Layer 5 of a small transformer language model trained on English Wikipedia (8 layers, counted from 0, width 128).
Take only the direct path to the model's output, skipping the later layers: a vector added to the residual stream pushes a token's score in proportion to its dot product with that token's output vector.

Output vectors of the tokens that the questions are about. A number n stands for (n - 500) times 0.0021.
"hold": 219,853,367,426,384,408,557,828,522,250,583,156,545,690,564,367,612,360,519,465,483,566,543,320,451,180,307,411,513,534,529,546,481,365,577,457,461,390,637,517,460,737,450,481,408,523,696,441,541,756,510,306,483,688,402,676,578,483,453,600,537,635,693,507,548,346,358,372,506,531,395,327,523,536,510,461,766,401,212,487,614,551,512,402,131,490,218,90,453,527,368,304,572,534,533,412,704,617,797,171,384,538,595,498,470,414,779,307,306,311,570,350,722,498,630,167,176,598,513,597,151,606,710,552,290,545,413,476
" property": 578,381,574,562,97,658,487,828,471,350,577,408,413,553,479,601,549,503,748,506,459,418,488,237,355,546,593,454,716,333,462,699,463,601,487,498,453,542,479,550,320,479,687,492,554,411,631,525,393,410,292,367,384,698,254,620,688,477,449,585,471,701,448,412,336,368,439,397,657,639,354,342,595,468,601,425,615,604,308,417,506,719,476,634,324,480,388,388,505,479,560,524,351,443,633,794,679,367,379,506,679,396,523,415,547,633,629,311,542,540,638,509,362,647,484,268,503,646,511,583,505,732,498,525,300,299,567,538
"ato": 499,371,534,390,506,669,407,573,359,410,463,352,532,364,335,571,715,450,514,628,655,326,492,550,439,429,461,636,813,383,415,412,459,614,512,658,528,506,450,229,262,509,527,544,674,567,494,327,657,470,474,600,359,659,159,556,534,592,321,505,514,548,662,582,533,562,229,617,566,365,478,351,486,591,342,649,603,594,646,555,438,440,498,344,245,500,381,471,484,369,208,698,611,521,546,586,490,445,497,446,522,481,615,130,644,671,410,444,463,567,573,617,595,498,689,468,664,419,415,430,313,526,555,249,339,379,371,284
"track": 415,777,540,803,612,642,572,738,295,528,346,321,290,930,454,333,822,20,796,626,311,328,560,684,499,344,732,444,531,277,94,585,522,411,417,485,422,371,650,397,511,570,751,352,342,459,582,290,466,729,493,413,319,445,478,480,545,478,848,613,662,625,473,444,881,619,411,448,508,848,392,368,600,384,302,345,402,445,632,460,425,644,365,853,164,471,588,476,424,630,383,545,401,519,463,528,513,235,509,269,639,607,520,420,245,556,699,596,304,396,758,386,599,685,737,679,472,215,638,499,320,696,577,630,555,817,582,541
" Brazilian": 414,588,385,511,642,501,414,466,570,480,564,438,363,622,536,461,551,435,445,433,461,461,687,416,359,482,580,646,635,316,421,554,404,620,585,490,576,498,665,398,486,626,502,473,611,354,618,440,481,485,270,544,357,437,578,509,667,641,563,575,509,497,530,560,629,529,380,636,611,708,355,364,564,519,402,572,603,547,384,576,339,741,389,546,424,480,379,460,651,490,458,467,271,404,462,529,648,324,756,337,615,526,441,330,386,548,596,718,380,346,595,441,571,737,526,697,418,486,456,555,502,673,609,402,372,490,416,257
" Year": 372,347,294,571,541,430,680,220,478,535,660,275,639,580,354,553,632,467,601,456,405,641,693,309,556,661,723,535,671,426,535,750,400,508,529,478,602,483,568,470,397,487,576,156,620,377,678,343,627,822,460,400,473,550,502,373,406,661,549,401,488,781,531,539,447,311,411,660,535,585,568,607,476,502,290,337,677,628,411,718,512,753,407,590,472,480,590,606,625,418,253,421,469,513,701,489,607,718,569,227,542,424,523,536,681,627,698,651,551,411,379,257,694,669,514,544,703,294,668,350,326,697,690,581,304,591,587,602
"most": 424,408,540,588,493,692,328,563,502,686,516,513,505,644,437,310,810,261,724,262,433,498,888,227,313,446,339,293,588,374,522,507,461,542,508,458,437,630,757,230,565,563,840,383,436,722,700,596,413,688,356,517,327,607,546,721,920,531,502,478,436,681,397,530,634,589,242,491,467,896,402,300,303,477,500,797,237,465,203,839,625,814,617,673,379,457,409,426,428,484,459,285,446,435,395,473,657,349,331,514,840,667,403,770,296,659,484,686,221,502,447,537,432,427,680,306,397,226,708,308,269,820,733,412,309,457,433,324
" Professor": 467,381,451,475,354,467,371,514,468,399,573,572,530,446,235,551,806,641,563,610,253,433,560,350,344,330,627,621,443,388,369,514,399,571,608,608,436,528,506,345,413,563,373,600,726,360,622,511,620,582,242,220,479,546,666,555,514,603,772,719,568,513,437,357,471,541,319,472,526,481,236,258,352,537,602,572,754,578,269,510,422,505,340,650,497,499,411,326,464,675,490,346,569,442,553,651,763,456,662,328,586,780,531,359,417,457,499,423,280,400,544,282,436,505,574,393,364,549,602,383,420,457,515,560,514,246,521,577

Output weights of attention head 2. The head adds the sum of these rows, row i times number i of z. A number n stands for (n - 500) times 0.004.
o0: 449,582,722,503,429,515,412,452,538,354,458,460,649,457,665,489,461,438,577,481,535,537,451,609,521,554,478,637,453,477,734,678,568,513,659,373,434,340,575,326,512,535,337,637,288,381,531,556,592,547,477,549,516,685,297,549,580,466,626,392,458,669,409,462,538,596,635,528,497,426,694,604,595,582,769,307,377,732,567,649,382,408,479,231,397,509,282,439,437,729,654,555,595,706,592,581,564,467,595,452,464,471,569,422,724,495,172,665,378,443,645,660,388,357,481,712,647,341,475,514,706,870,525,534,193,797,724,596
o1: 204,566,533,663,603,628,671,620,565,533,684,317,375,608,509,690,522,547,518,418,480,394,695,561,642,629,650,535,607,328,596,561,480,639,376,342,412,486,592,599,286,504,448,438,563,649,397,473,508,393,406,736,665,774,499,466,492,528,470,659,565,281,250,710,452,505,393,373,478,549,489,530,432,654,565,418,511,509,452,374,446,376,612,427,568,315,573,421,432,520,465,565,312,714,476,527,431,640,576,470,738,526,538,560,653,566,432,631,525,583,576,504,476,558,781,574,641,514,396,419,426,518,473,512,596,458,697,440
o2: 622,449,357,406,583,389,374,352,630,365,508,567,491,603,389,627,279,486,424,522,404,323,377,584,630,650,478,367,545,590,424,654,516,399,467,424,553,504,488,512,778,549,629,710,411,537,475,418,567,355,419,478,479,505,377,691,307,318,723,414,482,562,245,632,459,439,406,350,299,442,475,586,477,456,390,540,536,603,447,388,382,492,686,635,556,308,670,301,693,573,593,481,616,422,430,583,431,694,599,683,521,485,499,408,668,377,606,450,578,351,546,646,505,638,499,218,392,430,364,549,440,544,284,493,547,593,706,424
o3: 334,605,569,428,641,488,525,539,495,549,475,522,417,399,288,460,480,297,450,526,512,229,505,662,573,260,492,388,506,523,377,668,735,452,451,496,651,437,524,389,547,387,319,524,685,487,535,471,546,403,544,504,387,599,348,570,441,532,355,340,491,533,589,330,486,393,557,382,561,324,350,479,466,395,580,573,536,510,644,955,506,469,739,552,529,178,555,394,611,483,513,569,328,685,585,308,443,522,365,554,494,455,379,345,599,556,578,504,637,574,470,705,502,409,498,548,543,554,324,554,400,422,680,430,296,654,301,314
o4: 629,399,347,473,759,364,561,435,653,551,354,405,561,355,583,495,290,289,558,375,509,584,621,503,622,513,564,268,543,400,506,603,520,600,580,444,779,515,378,527,641,501,416,457,405,267,634,616,561,613,345,645,651,399,731,368,637,764,560,360,438,599,379,459,672,589,545,597,681,333,510,585,594,536,363,459,648,534,416,553,554,491,255,387,388,374,423,525,348,510,391,439,372,304,489,571,710,548,647,557,587,320,341,388,504,567,403,544,523,411,523,559,546,575,561,668,588,455,337,401,560,330,451,457,604,529,366,584
o5: 684,186,700,360,501,390,470,454,705,474,726,415,451,493,534,382,469,465,586,346,411,452,420,631,508,463,287,394,306,487,548,489,438,500,435,622,425,569,555,539,538,521,668,404,556,493,376,329,431,555,485,359,350,378,540,482,530,740,493,577,496,549,420,389,355,453,620,494,416,672,596,699,467,435,256,199,332,447,521,533,582,410,470,534,661,344,536,549,463,446,428,594,413,533,502,614,613,581,343,521,390,601,411,606,365,193,297,421,288,743,441,471,548,484,787,254,373,483,417,479,541,558,509,510,404,420,538,523
o6: 471,598,543,345,629,520,316,325,723,401,448,383,613,460,618,448,376,435,524,425,516,543,510,481,585,573,545,506,576,463,475,645,665,502,514,499,469,457,423,639,404,709,497,488,449,485,523,530,772,367,624,549,504,543,705,661,547,307,533,466,663,440,518,564,505,300,598,592,546,421,647,547,460,499,480,429,441,580,576,620,420,595,266,299,536,736,516,325,716,488,422,488,559,694,566,407,413,707,370,347,271,651,596,480,440,604,495,585,349,510,552,579,484,366,901,721,620,550,673,413,360,447,368,588,434,547,479,558
o7: 641,838,287,561,687,522,434,405,484,413,549,338,412,237,598,492,656,523,466,446,519,604,384,538,677,450,514,633,621,685,522,602,498,306,491,419,634,575,698,533,427,477,390,359,634,620,709,436,513,740,552,276,536,290,435,398,437,448,559,420,470,750,359,462,433,494,236,590,553,428,610,487,564,733,436,642,519,401,430,375,476,529,332,535,358,380,503,359,649,565,385,563,598,479,454,433,573,404,507,716,554,667,458,574,478,482,462,405,714,369,522,341,441,596,488,466,450,490,506,608,353,403,513,652,302,593,415,418
o8: 429,653,347,727,614,606,423,264,486,521,437,332,550,601,450,519,534,477,379,689,657,530,203,483,454,422,303,578,469,414,357,502,344,713,278,662,152,325,426,426,641,449,680,436,409,431,313,465,550,512,631,360,376,540,492,248,512,529,679,570,666,506,640,519,381,461,615,343,424,465,477,446,626,439,688,519,581,570,537,386,392,448,529,161,712,411,610,562,476,463,394,637,603,486,427,667,507,559,251,405,470,470,474,418,667,402,572,532,260,445,416,550,478,665,793,516,420,474,462,509,496,537,663,254,459,531,513,393
o9: 535,296,495,332,487,632,505,519,396,362,380,543,497,634,425,313,502,725,412,534,689,496,588,595,525,452,343,524,270,461,653,402,736,461,685,459,697,301,510,392,514,634,486,406,583,419,447,563,431,354,441,380,615,369,476,561,707,397,370,598,451,440,543,487,630,344,721,594,518,360,474,519,367,601,542,416,469,399,444,484,395,541,437,600,635,523,431,289,538,459,448,294,439,425,389,363,532,669,574,710,611,449,647,513,502,359,524,622,333,421,338,499,519,404,483,304,506,637,411,516,609,337,552,529,491,416,588,494
o10: 589,788,522,518,487,621,449,487,367,449,308,416,458,619,662,680,464,368,312,527,612,553,414,430,647,292,545,624,408,451,481,426,414,334,542,409,491,471,528,641,298,355,749,610,511,482,430,698,314,414,448,481,398,616,346,578,439,508,608,631,525,514,588,365,492,505,598,398,547,626,472,292,592,445,398,484,441,590,669,365,427,420,460,582,343,350,493,542,536,490,632,599,380,352,431,329,551,404,544,362,476,417,403,564,452,780,615,612,393,451,407,705,684,435,551,472,356,282,488,436,440,438,576,466,522,542,401,519
o11: 595,545,541,281,501,228,523,494,515,475,490,431,398,264,495,603,441,446,304,615,459,517,421,607,477,378,408,452,570,428,503,634,470,455,571,662,518,503,657,368,542,554,486,341,539,542,642,424,521,432,529,423,386,461,554,667,444,683,546,613,483,573,376,678,577,635,381,497,305,506,495,376,393,520,318,436,525,432,671,417,328,461,426,468,331,734,545,548,440,464,250,426,481,710,396,432,302,500,477,374,601,291,430,462,648,603,393,558,577,446,465,329,379,468,29,581,666,410,612,693,410,584,375,468,414,408,491,324
o12: 506,531,624,440,687,514,581,647,496,491,329,558,545,220,400,610,577,582,624,464,511,402,395,583,431,291,510,574,514,463,591,385,558,337,381,445,697,578,651,433,510,497,581,610,640,607,501,596,393,544,678,488,524,404,502,508,418,520,644,333,636,779,159,600,534,461,463,519,789,604,595,625,407,490,514,539,557,343,547,559,542,452,427,601,313,602,345,542,525,280,577,448,281,503,611,533,621,327,433,514,583,663,592,541,562,482,706,537,539,474,253,319,501,282,479,557,700,494,640,628,574,244,287,578,397,517,417,482
o13: 471,500,567,509,478,418,400,442,562,283,539,509,450,349,517,459,673,478,555,634,581,565,382,620,386,454,488,408,435,495,474,508,575,524,316,507,494,418,642,283,477,607,647,561,580,424,711,567,677,640,435,549,472,600,538,410,601,399,586,372,563,543,498,498,526,703,546,556,600,356,441,513,354,703,277,546,484,779,437,550,531,460,525,606,464,653,625,599,502,524,739,816,588,443,383,550,557,473,374,698,528,504,678,510,576,671,533,396,567,439,236,407,573,539,510,456,703,471,447,483,574,634,545,581,366,523,335,665
o14: 481,696,671,543,697,685,507,399,414,465,401,352,551,592,541,448,438,467,508,352,484,711,528,597,566,671,618,472,609,330,723,550,403,470,489,607,564,582,507,575,365,691,420,325,339,285,431,485,557,752,515,420,476,515,518,397,534,249,394,594,582,422,582,618,508,364,420,492,624,413,526,733,571,388,351,662,530,463,278,570,458,465,689,486,488,573,542,459,388,553,418,551,746,674,498,420,630,506,523,611,471,666,597,541,751,605,568,538,616,370,372,395,427,375,264,565,398,650,775,622,602,674,566,636,610,594,522,686
o15: 244,533,503,322,320,450,510,399,513,652,580,722,266,538,426,669,296,491,490,682,702,606,399,480,688,517,556,386,455,526,606,364,488,575,589,426,364,556,410,312,614,582,527,469,619,547,668,465,437,414,599,551,569,424,595,709,554,801,419,498,626,421,640,603,360,475,481,598,694,492,687,506,561,348,382,453,659,530,563,364,226,369,586,517,310,527,550,475,428,490,403,687,464,161,437,525,420,542,629,614,433,461,671,557,523,592,338,444,522,353,553,429,463,462,666,321,493,454,435,757,585,512,456,624,416,550,509,352
o16: 716,535,400,336,478,597,640,393,521,441,470,459,417,566,502,633,343,403,515,518,511,546,582,608,536,360,623,322,373,329,349,411,591,665,444,300,519,583,488,460,461,310,583,357,526,579,705,497,505,505,530,351,332,411,419,410,334,428,457,784,472,604,381,546,308,416,495,286,404,567,607,587,350,542,496,538,368,580,505,664,453,487,446,437,613,722,655,589,431,581,461,524,317,447,320,678,365,544,583,406,464,384,442,446,547,493,588,492,643,483,640,558,468,554,103,413,377,467,478,527,359,459,519,523,563,561,462,534
o17: 517,397,379,456,653,564,641,223,366,326,471,560,545,614,494,381,573,495,535,526,535,738,404,464,545,462,533,467,478,455,682,518,459,477,662,522,643,341,445,559,390,620,483,585,488,613,539,534,572,417,653,751,305,682,471,346,626,522,610,661,328,285,334,389,711,498,377,449,479,426,656,659,486,574,447,513,430,511,522,506,495,478,382,250,377,415,287,614,479,606,425,648,412,502,543,395,411,583,642,537,560,480,168,560,587,605,509,619,569,548,414,471,335,606,440,391,380,641,577,313,391,585,474,596,565,490,285,667
o18: 620,428,556,418,585,482,513,598,287,458,468,604,577,589,509,619,467,306,389,317,629,497,352,397,464,518,459,430,384,496,496,249,764,478,379,725,546,529,427,416,361,503,429,582,458,564,427,538,392,357,483,648,632,479,765,777,474,282,670,491,638,633,273,572,510,472,497,474,691,534,444,366,456,617,617,621,500,473,669,638,480,650,597,776,496,510,300,647,535,505,484,364,640,362,313,611,686,590,501,610,769,422,495,570,422,718,540,604,561,609,389,401,634,626,517,632,472,496,631,421,304,373,445,650,562,342,537,436
o19: 584,600,596,543,323,380,639,444,446,294,685,723,436,559,460,395,403,445,501,344,432,512,625,501,320,381,673,526,400,361,466,372,423,602,492,495,595,320,686,609,574,670,448,593,567,341,380,329,664,565,587,571,377,614,831,507,349,576,391,332,615,598,614,616,730,392,391,497,613,452,455,646,496,513,456,579,349,464,458,703,510,491,647,439,345,565,524,495,695,378,359,749,555,533,590,700,469,565,551,478,533,588,391,591,624,542,601,598,428,407,529,381,344,475,660,962,632,426,424,425,668,726,272,505,508,517,390,343
o20: 482,364,565,332,608,523,849,565,462,440,409,420,337,494,460,482,550,616,543,438,357,277,609,287,445,509,306,471,341,648,396,608,271,474,406,573,837,405,417,594,652,626,316,591,473,454,662,616,654,419,589,564,504,338,482,526,693,380,453,595,454,446,540,538,488,513,240,505,351,355,208,351,394,550,515,705,700,619,259,568,472,486,560,628,517,699,372,697,461,496,328,521,531,592,732,390,707,174,432,311,716,728,383,361,438,396,378,243,264,618,514,474,533,492,378,365,291,512,554,572,534,439,493,512,556,770,481,695
o21: 302,563,483,600,478,588,458,482,483,309,563,384,513,420,443,410,611,477,315,231,343,454,457,534,361,460,573,497,618,356,397,411,547,595,379,591,610,559,301,552,604,343,502,504,620,412,593,589,386,662,650,514,280,658,568,496,560,221,439,494,497,580,504,480,505,523,613,424,669,598,623,586,391,530,479,513,472,695,316,580,590,412,651,442,331,556,439,353,311,688,470,467,501,351,415,645,448,648,486,675,397,478,421,483,643,432,481,648,581,594,597,314,518,422,467,584,228,576,441,411,777,655,324,344,370,612,500,361
o22: 356,504,351,721,443,408,433,458,438,352,393,519,418,514,348,530,495,472,209,443,461,492,655,646,366,621,689,508,624,435,434,494,635,430,457,447,518,498,308,492,417,665,691,431,361,438,488,439,527,465,477,363,449,434,308,371,433,543,457,244,326,445,588,500,388,737,404,509,699,593,662,391,445,452,547,458,372,407,546,374,404,605,541,660,414,477,678,537,510,317,489,582,704,354,584,514,657,629,546,379,606,516,624,382,573,486,452,699,697,303,502,539,536,572,583,428,558,542,555,432,411,515,505,491,626,795,747,441
o23: 385,492,514,714,675,571,524,427,463,441,450,342,687,381,561,627,549,426,666,513,545,696,413,549,483,625,560,499,830,632,441,573,482,618,548,539,476,278,531,690,496,640,342,474,627,480,479,394,301,357,588,558,545,569,498,351,577,320,348,365,574,670,606,551,638,522,511,604,479,626,751,616,393,404,483,518,294,227,494,255,487,211,817,356,595,348,764,636,492,531,544,580,561,166,734,429,512,353,545,620,410,543,402,513,568,532,487,516,360,688,487,574,572,750,533,700,395,454,526,408,379,413,696,416,393,688,551,282
o24: 446,650,368,460,537,454,519,405,426,422,499,356,714,608,430,617,459,311,550,399,471,385,476,370,325,421,755,419,517,414,515,471,472,348,525,325,613,319,358,536,512,525,425,536,479,466,389,749,604,775,390,577,515,575,566,527,512,757,481,360,608,641,398,493,445,311,268,375,393,508,408,377,584,507,585,614,668,674,422,316,745,404,588,332,730,722,518,403,612,616,355,413,454,564,610,466,457,585,480,476,558,529,333,382,668,378,484,572,572,388,461,461,675,477,415,507,237,313,549,477,364,496,641,487,187,336,551,403
o25: 427,551,650,349,520,431,419,585,456,566,411,450,438,740,606,492,596,500,299,466,346,618,682,638,629,382,570,562,431,496,535,692,306,193,449,402,454,310,516,696,520,616,584,428,224,785,490,325,556,420,534,678,620,491,684,543,606,472,573,595,527,609,398,416,418,672,466,404,359,525,358,714,453,482,352,265,714,387,443,443,660,516,401,539,351,197,303,662,481,339,534,421,570,720,402,473,552,522,426,645,612,678,378,603,494,480,560,743,587,384,434,607,282,507,549,539,478,354,566,401,333,504,333,440,657,405,287,583
o26: 446,368,430,444,626,536,328,789,354,449,496,613,556,460,701,745,479,462,451,792,560,474,477,547,525,327,501,720,551,426,461,537,659,589,303,323,445,425,504,535,397,595,681,507,321,368,277,124,508,512,654,446,470,547,565,584,394,489,407,415,468,471,439,341,424,452,323,476,495,338,514,556,476,338,407,548,531,393,473,371,383,536,582,474,190,621,477,331,627,400,446,654,565,709,469,358,385,710,399,515,656,316,413,677,624,372,600,547,436,435,493,442,521,359,312,311,550,479,518,492,390,610,545,516,556,211,501,592
o27: 463,508,634,629,330,418,371,509,569,568,435,523,561,597,818,482,278,477,400,376,551,465,671,541,459,444,645,522,646,515,374,659,468,612,488,720,669,517,694,500,527,569,555,564,665,453,507,531,477,605,325,460,455,250,504,357,278,598,818,515,612,527,437,627,569,652,341,466,443,651,561,533,485,408,578,602,477,476,447,448,496,481,533,756,422,506,453,372,635,584,471,679,463,763,422,463,410,295,710,429,525,333,476,551,378,367,480,496,476,418,343,578,736,478,439,929,561,533,282,283,594,368,491,601,543,666,696,466
o28: 500,462,583,711,639,449,337,476,464,463,511,394,649,449,745,435,604,691,293,514,476,439,544,597,345,478,500,381,504,315,304,587,427,507,390,474,410,510,314,561,583,596,467,575,695,367,474,521,499,528,364,396,464,517,426,292,476,639,549,423,540,708,227,509,530,366,661,530,564,532,471,612,449,235,398,298,444,384,567,319,704,475,498,526,477,279,478,394,601,530,304,430,440,624,624,413,446,349,564,517,612,422,420,371,574,699,552,420,521,671,526,362,423,482,799,404,531,689,444,469,496,628,641,567,500,621,541,472
o29: 531,568,346,554,516,585,535,615,625,473,598,486,585,698,579,634,522,470,655,360,280,472,466,615,511,469,277,534,427,470,592,387,617,673,411,583,472,460,370,607,553,447,384,566,413,498,597,367,500,463,688,533,492,427,582,469,575,399,200,387,554,335,661,722,504,634,447,542,556,507,591,575,483,488,484,294,451,292,538,534,501,667,505,275,546,414,431,507,417,480,464,477,473,498,543,463,459,355,658,423,479,524,370,445,452,482,188,247,539,279,498,564,518,431,462,502,437,668,433,509,638,491,833,392,375,490,487,423
o30: 687,677,648,427,597,434,609,431,552,377,515,528,438,395,464,625,687,361,543,535,514,473,595,639,429,503,396,543,606,533,512,472,532,404,449,460,429,540,539,584,467,373,818,460,553,598,398,542,194,525,463,446,435,802,439,419,601,276,445,547,638,490,625,603,502,399,451,531,630,523,618,528,550,480,538,552,662,489,587,440,429,372,568,529,474,550,556,398,338,551,637,511,601,741,484,338,246,406,441,384,632,400,370,508,366,378,306,494,505,700,532,543,578,613,536,614,566,654,528,277,490,563,543,436,410,347,372,384
o31: 705,513,504,751,139,386,411,720,397,533,548,444,272,546,641,454,294,239,709,521,566,444,483,410,557,557,595,356,604,666,583,557,235,269,657,518,493,468,569,404,574,487,657,407,412,456,531,667,563,449,624,533,576,650,450,490,458,444,302,467,442,528,308,507,470,445,587,483,208,461,587,499,466,323,440,417,415,292,551,451,466,668,612,453,483,436,510,249,476,540,432,514,461,395,429,458,472,466,297,562,723,389,620,632,675,318,579,462,442,511,708,634,238,716,510,537,503,597,403,518,674,588,575,433,460,610,548,614

Each question shows a token from some text and the vector z that the head gathered there. A number n stands for (n - 500) times 0.0081.

"ory": 502,526,472,438,452,485,414,475,569,446,409,458,477,517,524,358,635,584,606,410,477,557,553,545,504,472,615,397,518,492,532,549
Which of these tokens does it push down most? " Brazilian"

" he": 382,547,559,588,515,470,435,449,464,522,587,556,485,485,535,427,524,541,552,405,484,503,526,563,506,472,495,454,508,526,543,494
Which of these tokens does it push up most? "ato"

" Co": 527,512,500,500,524,487,467,468,464,550,425,504,478,449,504,512,495,463,487,472,511,499,518,451,571,491,509,487,480,478,469,467
Which of these tokens does it push up most? " Professor"

" Ex": 424,484,433,423,516,531,459,428,504,482,393,520,453,427,463,370,557,576,583,514,498,543,469,532,517,513,603,480,504,535,521,456
Which of these tokens does it push up most? "most"

" was": 456,473,364,421,553,554,435,416,359,457,513,504,457,556,434,460,529,650,671,504,543,700,392,549,581,481,503,502,510,484,561,348
Which of these tokens does it push up most? "most"

" Fly": 487,451,539,458,534,449,479,483,415,444,456,564,485,433,569,413,548,494,494,420,670,508,533,437,514,474,491,584,483,518,530,426
Which of these tokens does it push up most? " Professor"

" br": 539,465,511,562,505,486,590,456,503,491,474,533,471,501,556,479,547,506,495,519,581,532,493,495,510,515,523,495,482,482,478,500
Which three tokens does it push up most, strongest first? "hold", " Year", "ato"

"nt": 582,480,503,518,479,424,461,467,499,476,481,522,422,456,560,420,603,551,388,414,536,534,529,446,486,409,589,505,501,580,630,541
Which three tokens does it push up most, strongest first? " property", "hold", "ato"

" included": 436,429,524,656,453,406,456,428,427,488,534,475,375,471,518,424,562,589,543,425,463,631,554,508,483,473,599,514,500,451,565,399
Which of these tokens does it push up most? "ato"

"n": 453,444,468,504,520,436,527,482,469,480,558,568,369,430,583,459,540,525,395,445,525,562,456,461,673,601,580,507,409,508,537,390
Which two tokens does it push up most, strongest first? "hold", " Year"

"-": 554,559,528,441,626,395,513,494,545,405,590,515,516,526,553,365,515,581,572,532,540,503,550,494,511,508,420,594,470,436,541,548
Which of these tokens does it push up most? "track"

"vis": 544,452,496,442,561,396,483,510,467,492,458,539,450,504,505,460,578,458,481,424,531,528,637,463,532,440,461,565,512,445,458,480
Which of these tokens does it push up most? " Year"

",": 495,467,427,467,529,410,443,544,555,445,576,533,540,519,430,435,475,491,547,523,599,454,531,546,471,511,403,554,492,534,422,486
Which of these tokens does it push up most? "track"

" Commun": 571,470,426,428,585,496,502,444,530,408,561,475,477,542,428,415,528,507,514,474,505,501,521,527,425,556,399,498,400,501,518,448
Which of these tokens does it push up most? "track"

" of": 538,405,492,427,565,372,460,516,421,468,475,544,420,531,474,446,602,485,498,415,564,543,644,442,555,419,442,573,487,409,394,462
Which of these tokens does it push down most? "ato"

" Mal": 577,526,425,509,671,393,522,570,567,417,592,489,535,538,488,442,454,529,507,568,564,531,560,586,565,411,389,612,522,543,488,431
Which of these tokens does it push up most? " Brazilian"

" The": 478,478,477,529,538,528,513,449,510,502,492,527,463,481,482,450,523,515,512,541,498,497,510,473,482,522,465,548,491,516,468,469
Which of these tokens does it push up most? " Brazilian"

"–": 519,468,574,521,533,566,539,438,555,443,466,591,450,439,562,499,617,463,454,449,532,524,571,467,462,550,504,525,532,555,515,520
Which of these tokens does it push up most? "track"

"s": 582,507,623,455,442,380,556,567,425,536,567,602,523,577,630,617,488,520,547,620,395,479,618,461,426,616,685,587,355,417,493,611
Which of these tokens does it push up most? "track"

" His": 531,478,439,528,498,453,445,440,487,511,450,463,432,514,509,419,496,569,546,501,474,566,526,493,521,548,489,449,418,443,564,387
Which two tokens does it push up most, strongest first? "most", " Professor"

" rel": 536,478,528,483,515,475,506,454,452,525,407,501,456,502,577,483,595,557,457,398,636,598,476,426,578,457,511,490,427,538,438,469
Which of these tokens does it push down most? "track"

"od": 452,455,494,485,501,470,457,449,556,473,527,516,511,437,480,433,487,477,501,454,515,464,594,531,464,479,435,546,521,530,471,467
Which three tokens does it push up most, strongest first? "track", " Brazilian", " Professor"

" on": 456,482,649,393,308,479,419,447,631,451,554,561,399,461,479,503,596,295,464,360,490,350,668,575,381,372,480,484,393,448,469,637
Which of these tokens does it push up most? " property"

" Dominican": 642,558,534,411,486,476,518,496,639,455,670,480,379,563,716,431,677,735,478,389,411,536,530,637,643,513,571,439,397,543,560,473
Which of these tokens does it push up most? " Year"

".": 532,501,410,482,522,499,450,453,408,503,497,490,509,532,460,438,513,562,588,437,538,599,474,521,535,489,464,448,433,452,558,428
Which three tokens does it push up most, strongest first? "most", " Professor", " property"

" national": 543,498,561,502,398,532,473,371,646,368,700,403,339,524,445,393,645,564,472,408,472,528,421,311,536,687,524,423,532,438,418,405
Which of these tokens does it push up most? "track"

" He": 532,460,481,557,526,472,530,485,544,467,468,499,453,514,533,425,502,528,514,501,491,523,502,475,493,506,506,495,489,520,485,476
Which two tokens does it push up most, strongest first? " Year", "ato"

" Television": 540,470,436,458,545,495,461,454,509,447,533,503,516,494,457,419,467,502,529,475,482,439,578,483,423,538,435,508,475,526,484,478
Which three tokens does it push up most, strongest first? "track", "most", " Brazilian"

" only": 479,442,451,471,602,505,506,427,476,496,453,571,461,476,563,483,600,629,567,441,517,481,532,545,529,519,533,518,507,495,559,501
Which of these tokens does it push up most? " Year"

"pe": 477,604,611,454,644,433,490,425,499,454,541,678,475,346,554,372,630,567,612,525,498,547,507,560,461,433,530,600,398,532,589,628
Which two tokens does it push up most, strongest first? "track", " Brazilian"

" building": 674,499,685,505,378,496,438,428,504,524,575,463,327,533,535,551,693,562,417,450,478,488,530,407,533,561,634,517,357,406,498,506
Which of these tokens does it push down most? " Brazilian"

" sol": 478,507,523,490,450,451,504,446,489,472,505,542,457,481,488,439,599,546,469,433,507,562,473,484,513,491,598,468,485,485,595,468
Which of these tokens does it push down most? " Brazilian"

"iv": 473,499,486,536,547,486,525,448,486,486,550,585,533,507,522,428,522,516,548,542,474,503,459,507,496,526,489,556,503,478,500,547
Which of these tokens does it push up most? "track"

"don": 558,514,444,506,593,411,506,543,572,443,580,461,488,538,482,446,434,512,494,525,558,511,579,562,537,432,413,573,506,524,482,456
Which two tokens does it push up most, strongest first? " Brazilian", "track"

" in": 457,449,460,531,418,428,553,493,406,548,551,469,481,529,611,488,513,529,553,482,523,452,533,461,476,594,660,419,389,383,569,370
Which of these tokens does it push up most? "hold"

" a": 650,402,530,484,517,432,414,505,484,534,418,545,447,578,592,526,665,668,463,331,786,639,440,378,612,323,450,444,307,520,406,493
Which of these tokens does it push down most? "track"

" the": 528,348,553,550,478,477,375,729,466,494,387,606,299,390,520,542,587,574,446,401,586,518,528,486,490,377,456,446,364,531,435,565
Which of these tokens does it push up most? "hold"

";": 594,476,409,506,490,483,481,461,510,480,538,533,523,543,427,461,498,540,513,468,502,487,490,507,520,490,463,483,500,545,534,490
Which of these tokens does it push up most? "ato"

"to": 637,569,653,473,341,481,374,350,584,479,503,427,217,482,570,596,671,458,377,505,532,545,464,363,505,476,548,492,280,480,479,580
Which of these tokens does it push down most? " Year"

"ay": 517,480,573,524,522,462,501,512,469,513,412,563,524,432,488,476,614,455,469,482,446,432,549,436,636,423,497,514,462,519,441,437
Which of these tokens does it push up most? " Year"